Layer 12 of a small transformer language model trained on English Wikipedia (15 layers, counted from 0, width 96). Numbers have three digits each and are written without spaces.
Take only the direct path to the model's output, skipping the later layers: a vector added to the residual stream pushes a token's score in proportion to its dot product with that token's output vector.

Output vectors of the tokens that the questions are about. A number n stands for (n - 500) times 0.0064.
"ola": 547545517581446665519554455569497522481566473453416510472527543548562457470621435502438408466499586535595418480387396445542384581478413494563399524443517525504519533510507571432445568487485557499434468520556511506684463476531522642497437482618492452578466403504359309583451544525487377534
"kov": 508397461387484615525537376481450549430597510469435630461663495560480505458543440511599518461517564570601470481360414466449438604429509582525481592399526418456589462505501648457497458618509503518503556321528536468588433557581545444372619493552515513533435467518453285535573619306518538447
"хэ": 678357616398408812478472308583389866190702250243248628415654704751600480571738496277604267572664576568556227509124355298540241708316457631746299785219433482148780407635268738353670659978376693543735782224245597740741203556557627528674782378584536559681186316331331159727308677275530518175
"ency": 580357483568345528503434442513399562490616503463422425469635529639564463517709376506449500592581520511373529544413513326560385595338460460675481599433485493466441404509342514456470620647465352633584531403436531438576536553538463481538492567767651458677453577480318253447476563385503684467
"lim": 561515488490446673559585390581531497485504463345532605415523502599569428477528477462541405438556425564523374478367432506399482536454446504587522569363566432475509454469535612465475503598479505577531651465504511635629546639484542476552452503605392559569463394487426290497451422470459521519
"tern": 424593497406540605537519475464388515437515464525387583517566606534542338538565460380603505634542456456654434502383508326494506607383464485558518575426548497547583437540589523530546453548462586561567556536361575542539432544481594447400598489411497504502445390469455258510513500259556601576
"peaking": 481585501380402630535463450540237522322548482213560642512584605673599419520507391501470449362564412589522424505336441376517532694497492559563471525416357383488477671510471610401685643788410621619681709404369650696659519424554411371556745478579354549568589387436375252610427435355450392363
"ies": 534401457529483593611511567434539546479553483580379348570464549574478548553446415503684294476513530439512420464388487520539511466456439594577501555478483514376510430401481674246517574504486416560521425391538488502562401498669451590505540567499604577648486522453354354594477639359547611487
"km": 478331411530354538558570423415382527309673397446504518581637592504599445446596529523532564478454433577441474506366401587440450583408476567552501558422468511387719653444386447425514511689469468581524628437383502550546377563699567517494602473539568574639443395439449432540506445411554481470
"ept": 511541520560390652557612422560477533386509439353533439450537478670579329425683482471576402613572430450507390527437530471655441562502420521633429653396537556421494432453441593494576571534473499525455543357465527546441471480613623573509435474551357639578501462499311307660425564478529425390
" Rao": 548466511484455532601488470528500625427574470361465627480607533591572467528524457527503456555510525511610514488408404526487409609448474610491459566405467461384549480446408539459538519542471466511546586443452510560585377558470626544479562467489397492489323526472456423588504600439506523382
"pen": 597537427530532550558504448470369465402648449428465549463625544568576534506498429439452490496556461491543464530393456398463540531519478545595505400425548400470535549517629545466592447472491550491449501388446453498683493661446599549560655626417467517542382371476471310550400592426516463548
"age": 591657424519503571445483457413414524473564489436471612451405725557569509508579478552592559535585449394472298464427562448576404661390394466426322491454420401625561534429416634462592503492484469516489446582416497453608420623544578556570490636600458506603497365480405331459421513534511579542
"plic": 589451596561444635540570440531500507418491463490348445450663637576593348571513496367513406535582467643443519523353490477568530527382453612608492460426442452439626475534396638481581516692437549468464377410400526623578388533429605493614528592532408635545388416456382271488470609339505552475
"di": 490508426480471496437624545506506493510523501481507617441456471516666518458528527459555585577505459457557492526414507388471401495500569525557465503441418524379527420442475494385470461544504384539406535544426528539480417455467609540519621481530492564552545432502535381614555637469498487564
"assi": 555541483450449636484461435558411487466599492512545569604502620654506434480602390510512502489597521496586569554374459414586404514472433538605325497429355399490528448506414605480542624558471513435525656377587561479534515493420492540592588450551512424562561419495377340421491621319506464453
"Week": 561530451448421528388540597522504553416607371403416515469515579615511460533423341448530413463547516564532354520413482389542411549407567552533371467413515435444570462597384642360587537720456482532552576520336640487605355559451653481587732455530568548572536386467480480565497488478572458465
"lam": 550532509474456637552543464532517533453525513460621602445518489570590350454546438420600500483577382493580378470386388619519606614486452528545382533417563456400545447552496431391515557586466486441623580453562534452574512456492564553497449479600436553563442532507386357630422427427480507390
"iva": 632466461316341578499462394532415541322586494450551463504576533639581539493476438451502441541547452546649418507390456466486482581502591597576484679440427409504548547460423567442663479560497472490476509577521424485622551482542557559544541573477438455616431410480373292623532526400489493451
"esh": 547594366336405570666458461505465558392614490427448587387468558623681473473545353471508516560565485584559452499368509415521518476515412578501426651411385433409685516442426633474560568627492600477506452522495521619550449475574540499607547478491390405598304470475430346429520598576511557396
"ster": 545456441366463619494518418605575508501594499527443571515491315466421496477669602281582550481490585563483405489422417423374457666560469523440411539455483650355416536414509628459542488624482514514552446436468668525531485642535558430533591486565603429591506553476359307432417538527491500546
"rich": 568447451313346437467387498502393491531556487469527708536548425558505467558605494463493536428645571604497575506318385422446386561387434404648449611411440515424559505429482590478522525659502554598403722447418535553537618450533589517693705321549514528495493353480450386584457498455513509460
"ric": 588448504476480598441396557596471535545645433601548610416501574602611356484448386412527468407593478582578359493365423444550513490475529431621406584406371388451569623496434519378550536540522360553493441418403478570600395563502692507513470443700508578526447532510503449637426349498485536553
"ut": 571663544465464573551506518611497488582496502484579427512525457556529465440472485404555535563541429564542401479426500384431531561572504518508494546443499545335507542591497540509548597534476430523434403416426471415532550601516555536440598489505465523525511452487313312485470535418473606469
"rthropoda": 507513528447411578424594224593600558200916453368433595458543405627526544693747497324529210489709360731618466571270455455356227680290382708659207717428506489279697503585375599561560646719454422406743624321239335577539360609503505596644679492560613595671319381451466151680427543510435351460
" zone": 532374449541430540470569432499447685531604433404532645452538569524595500458464547427447373583638347468534361493450397553583459509403427492531450587484457532406478470551364486423590526614481612536534564494441526478628475483540525438545474482500575484622512309460406374486470582555556637559
"nning": 485571394509299599486576540515294546293532458462512624478596532460602391547532514538402542565595522596441553489375343351419517554552473676560517594400551468371546514572432624376579709688499706630573464292413521594428569550426618394492651443451341609629422524423405370522438557356527442370
" Industry": 598405507356365593623488382519544658550511383354390523387589525542445461552596433449603435521608483588590434488444452380427394602467423535506402515433457457515498489511547540437559552658470543551514704394292462618468601397561539489594662530586459482566447477448352461634457567306585546558
"ald": 570524253401341560602487573509458545545752523388388590657461444660604488594652403512520488463556413603444416539426513437394485468473479502617440648399496590331486570417398553451550512580492441672586667190500551559520554506497576491514533384659570471649388318468349307526407587532505521372
"omorph": 593476499585439615520603419489505578478597415433555618461602426663580413512662402316486397346531425541481519485365481390633419549320490453548376611463360500408631568491350596550512498651483387579478595384431542573553443532554501590655493550578436509606470470432411250603464540454526534514

Output weights of attention head 1. The head adds the sum of these rows, row i times number i of z. A number n stands for (n - 500) times 0.0024.
o0: 560684476458567369491693649535435428511600341364465313783630324666615278437545224531342604229309518464625684622605511799759712630576297691564494313560492409606440473507553728504112422474546520498395575418319604510465520501370405325286575370482379738555337631487600391745265687286526811468
o1: 365457923514300482336526417503360321536525428453695519578617798618522422508338462588555422348569493647524737542433635265465731614308650460420559424557438511370406355657542438553590413571476427586377498631653249673741486447262420532580547500250777503459479682361368453407606484388310342621
o2: 412643396365547565390323732644225685587331449605445299229636355632748673485302666464443499520360646615560335522486725466764682378624630550516389610536435602454564487671415488322732335542632580413336301444449451616444504657472370334688518378421342429455340556499766527387486374491515566487
o3: 423674300580471653467672522491801518502411384613620479542599706479547465469473546659509351556503354661341550498423584461456687452374595477609575623472551489521456255625438590606458624374638570558403475357455575438538332492605213311659425277510260630581385338407464294487642293673340559490
o4: 474541775606422417656446562424394451366610457605516785665461416363627348457596427369650750710442239610410426539342386521587574419409549427509691673524391487564408645651557582419415492391453425484495383492420263558788472419489392466541595619454454614310533592566464313562399380432425432686
o5: 410537499820317572547382547505446422487445517615587792452228386540379430403255513519564641320564408558544434596328340489266815381747387640557404586504470804414866825311550489525619591619499281312277505387566561345632442631352255327459564474584565529757436546579484387491522415556530646531
o6: 698192385331624505576271648473503412681444580517368416341604680458557621419490449404699401353257531584578584417465584642492731744575436669470543563329583348398483339399629599581637436556315290462358369618844484470702405753563772538375375503379531554329580500400513535438556181304535540477
o7: 340446481660537505400710532720357486458726469771432546307784466424237464334669363395321711380472513697521457455435238608464551704398408514462404449463586490680198351494619469608713289452511778348274514550661486492500489528656472531506459515586555381456521460503536650509466459482546510643
o8: 403292648483703560654476371485321149748420589446238307382605442327483404381447822478282566736657321447448182525543554351597471625586460387642652566600485477689256268475760630550700390658461578617572524536367596487479539547456501239588546490642699634556317316380520444596240425646589481659
o9: 593539576776679644646458600467716376441453491432605472601455273244654460314528452526668536458505286406275656251476664587424451564433432594594388634577621533571627415582448336549579697570312458691636541454350482455614638622363518332412350522565276466410553432468438627383380743674157350351
o10: 403724636500516394564586368473408466733454414354554606329530344756353389437317370500534280541658675413532731608531539382429427528764724558386807667424451485400683448411414565477797605540538512346350685560578498570459521497399340328171603461398361265449462716471615535679500567412388623519
o11: 462456560684474598579380468479419533301496562557601227321541478330662584555376564696316426292599463569656833536775557617548364505619483416415324381654534622401389473491478411338393505456519638439531460519339512556524489235317527493613264602825490621472628527428481314664469546587566399554
o12: 592389391500515405377427601667421717604568482275443553435516695413175557467393741621530328372744605454494388465710391556398577465372619428365461361581600496443443607469556559401370334526410335524562489542322740691572451188396531228446823390460616729606550590446344693427438331514682758528
o13: 408615606632593678930483502358747648512387487400239331361320506348441459504364223618472570503637717489381621409555312385529757646542530333536599543434629507394372640453585615475447423389511409365726656557246479660704482759285596428522432346647579465458373482482451622185301296476515656487
o14: 543545472507502565537501614541350322547544511618431498493406752408654299619566393390495485496517705732474455661591726403380512484615528260447752485478300679446379351292187442620344536284740647610637199109474533459501307460306421444776546495431515548502347635618354413541645547629565519808
o15: 508444637411355453553693413350601480435443563407397574601631748692574589700446594450346268803453339682308568650665250417652302331556388509451471500704437370537504646502564551526528521367598625439423407698629566438534315283664284780484498440541543529531566377393515418530474323432456493333
o16: 561478341688397443612757622567445653443397519384462369453795510519456431420321631447558436421479421368675510442303698339508557374446639470394571662313492402457299477407584585701403496311369557458564620450598478606771604574635460511451340737411488393503370528371528346694513485551411707548
o17: 427565533373364780505687502613734502605637569646438437400678416466493399425515376646419538679508493441627535369133424483732405709500665321390484616359786432355345370717320497364421693462587190290497584618474702289420412384474743511453403447321564803363597480578562279461370720492592443582
o18: 406529570676418474484570377088398486490907537502377432445531472574652467301578484517425364509653476737529827395554649571616627412665349743492503478480285681469357405360490642494742492486582356465642429463468538713290537283594521444234350425618276408593598522575437486551392502441427651570
o19: 643373488610577356640500393416433504480479582415627384404351473717492503554284434234301460330510571341346396453431258398525611645757437415369400566412671410602609487608554698590325609488412699518529379659544760322499470341433593656469478518614679494518627543535549407488394623463527550684
o20: 579704512621167408479561685548535455531467440423427541443588570486449492441379406515415610389407600664689466365340465596500511700647467660518501448455732494419763414524662620304488523369477523649401510398492534359554490468518356692766433731625450442632387527500348535358337340289526433505
o21: 722332710636591407554602427717548542583544518440400635425550528756437482487430601764429500453597507390597591447432461583602424518430415849719511390515426371533677413281516466502440185323528539668572382444759533473322404544240446533321364367561525491408413570408539401435656528577303491414
o22: 577381751711440621704699458586405544729358444521467422482378490500759587496353394564318467579462695697496502606317571488561494606447326524578228629285355403577570489515258241396571622659376386542558469459648544450601417455266481524483447473632482513547550521459398455463430514477497443595
o23: 649611637656672290652733334695338618437583439299475583445752418623489562328518569491499523460567180681278567608569464429453482421624496509368569415530609388755633516842474526538605548501418490606610226292189457260540445518589392460617543611314479418521559557506386676276286569404335406537
o24: 458394385447608660486266385401452691426706435660540532521545670501371424521529384424566439576657420749468720290327442512393527491600401396579233597496471481507396480522503584511728614582541492613393326544633627455611496547464538488484619346573312504392849369597344547558472536427427497388
o25: 468608492346489548612351262351544532584392661380482424467604649479376233569460313645221532511353233330524501507353759425398587514577494746657614349479519491630737444617719554512657570594480358415428505514428472329363585505703651470543460763563468514698259548381350496549595506543726508396
o26: 534398394327234245530650537411524521706563516560447526612544509478589571551423760446468487593463508520319318472551470430397738507477447689446758556579298462200450513564455242167418573462475374555671454488616424669546610442692540657355356469386564532538441397577574508346233526785559967562
o27: 638583365345684340595436381843606495645364582467672451596197430504481439458307560548540410422485523461548360362348458388492468200341702528702410499367751450558552432480600539494415492457398400743385453776300639601596506602438530403572509511645349568361627531459179385750576508588544676582
o28: 491208475639499481407518404766767485616573492556414443464470657625687233237533441330392155478366350324548343485582515657659449568537557489488681309582820727477697548329371326565484686637575380468466440550334615648575564530441349443486594344212736452389693443709677534400647636360472448403
o29: 516743390435521413564340497495840381543657504409613578195518452358575167382484523711673359678411652599409430617422534374581270436622411642304510440452795541774304680264543719070473482348626663560636447487844466575622653557546431280427406563462662528443481524278433558643335560491400309414
o30: 676670437498782463391449350641482529442395598535660409449363592553721593384749331507737306523511595330495545321577577377517672596556478393324413456684563383600491477480306322621528590596528711339449538470453309429638202549885604672275242543406623420709404640379327345366455366401548318737
o31: 407607583436677423628343390667628456349634389639681740233694532453668528456778428516303517668468441527392446630558360611301560455485469633431609415536608514484661292422417125345596278535383610344412559759417546705555104452495479460437547430586388557353321490385611560525492489672541623646

Each question shows a token from some text and the vector z that the head gathered there. A number n stands for (n - 500) times 0.015.

"1": 589553414721542437266438599690522550668624528483669516554342421590473750548432504557371412471504
Which of these tokens does it push down most? "iva"

" same": 524539480523523507517522481490471476477500503450532493502557513488526506525561514548501483518471
Which of these tokens does it push up most? "ut"

" players": 580514511530414492465485498544471488566492445436428507444540578485479523575538504492517423540465
Which two tokens does it push up most, strongest first? "Week", "хэ"

"0": 475628423433600568455495518572450348439473560445452472458529561594713551545420413500355479544423
Which of these tokens does it push up most? "assi"

" |": 516508498534495532536575464479496444510481509440553514547512489514516521506533469499496525504458
Which of these tokens does it push up most? "kov"

"s": 511553484510427422503607502441515530519434527448534481525556570532562443502460512552418527503532
Which of these tokens does it push up most? "ola"

"-": 468619607667450480465546632523476503529466454560407488458541483516474579484508580457588478509526
Which of these tokens does it push up most? " zone"

"\n": 484524544592569529435557491482437475440456562441524538503443467509496533490526523494494496516501
Which of these tokens does it push down most? " Industry"

"er": 486498527552508505481521456484497450488504460463528512518526529530531494518541511507483522500487
Which of these tokens does it push up most? "esh"

").": 471543519518548494485542477471473458500491503441514506546532560507567515573502504540472521499502
Which two tokens does it push up most, strongest first? "ric", "хэ"

" ": 480519481517530506506554466481494460413456468475564504474533520526524517509523508511470513526487
Which of these tokens does it push up most? "iva"

" P": 495508527543510513483532466455494443478504492462534498520536529504543475524547525532479533495482
Which of these tokens does it push down most? "rthropoda"

" G": 417514305339219348714404372567402479690408568467460260345521474549439579397429576464639542827591
Which of these tokens does it push down most? "nning"

" N": 476463518546524503501512469468460440516489494450559550550528518511568502499542512542483543517469
Which of these tokens does it push down most? "rich"

" others": 510570519537456495457461514554487525516443445435497479489520510526531495567477523514464473486433
Which of these tokens does it push down most? "tern"

"nu": 522517510502578488499504512455493388474480491439544532513535490517501513484517506530500535565434
Which two tokens does it push up most, strongest first? "tern", "ut"

" Z": 460594496422783316450546546351439424507314661515669454423427518305429629468370592479466443204446
Which of these tokens does it push down most? "lam"

"6": 492558495573541480480561509473500449484486520479527517542535548501549533552503525530486498522518
Which of these tokens does it push up most? "plic"

"|": 507484512534491514492530454472450480494507494448523528515503510539558512490527489520499490516482
Which of these tokens does it push up most? "omorph"

"\"": 578550476528467471558593466471490409509490523416571484511512536522528528538546525490457463531464
Which two tokens does it push up most, strongest first? "kov", "pen"

"4": 461446522542523505495506480489457468520494473471566547544525514532552517481547498541490539517465
Which of these tokens does it push up most? "ept"

"SO": 509518490545511506512527472469492451475499508443537516521529523503552507528544527535496513526485
Which of these tokens does it push up most? "ut"

"ch": 444489530462539472510547547471500412477507476403549516525506485513500484491510507505473543531441
Which of these tokens does it push up most? "ster"

"ur": 510511475568522576540509494545470465430475446439494479563395538562511472513591537471456418525540
Which of these tokens does it push up most? "km"

" following": 458527444519592582462505488521459519527490470494510477508527498526584507566509516555486512522524
Which of these tokens does it push up most? "rthropoda"

"P": 500578565581443503472503574529479507533474455491398501465561538502496565530543542491567438504489
Which of these tokens does it push down most? " Rao"

" B": 518516388413410445448487494539488503563520466383561481560530493539511462488605537491398527465464
Which of these tokens does it push up most? " Industry"

"al": 491498471524510531492526461470475453486493481460529511531507510517571510500554513514505528523493
Which of these tokens does it push up most? "lam"

"es": 527519536549511536507523499515524483513505475443494519524538541495544507567520511530517525497496
Which of these tokens does it push down most? "rthropoda"

" different": 577527460546516483487532412464462459499495514490484486527568566520535497555516528514458460549464
Which two tokens does it push up most, strongest first? "assi", "omorph"

" (": 498504481523528502484528478485471465515479483450509502517510518515545510534537497520467509507471
Which of these tokens does it push up most? "assi"

" with": 485521491541530523491523479461482455501479530451532497530511517507543500539519518531469513510471
Which two tokens does it push up most, strongest first? "ric", "ald"

"tri": 396481551411530452521588601461509392464521461363564507534482470518500464485499509497459564515441
Which of these tokens does it push up most? "ster"

"5": 505540481531550500507559491480524453491503513476523518550546539470567519566477489532446530498507
Which of these tokens does it push up most? "peaking"

"ab": 480538566591518558475522493433467451490503561441546462559535510498516458578542540540454538482491
Which of these tokens does it push down most? "rthropoda"

":": 473513459520542545457529448500466481489490482496484483591480472554562496531533481484538516535497
Which of these tokens does it push down most? "Week"

"num": 599442384722591273472485474492364540433432570539473652373468575322244295468553474501485677682486
Which of these tokens does it push up most? "ept"

" the": 472492494485547482522530524484501414466505492419536530514511500511515492506541501535479521524445
Which of these tokens does it push up most? "tern"

" joined": 545501482499476519354406509579524414528486448379461576506457537498536544579568535458443491420402
Which of these tokens does it push down most? "ola"

"dar": 478480482530538509518509467472504435464512504456502541502528535486529473517559503538498513524458
Which of these tokens does it push down most? " zone"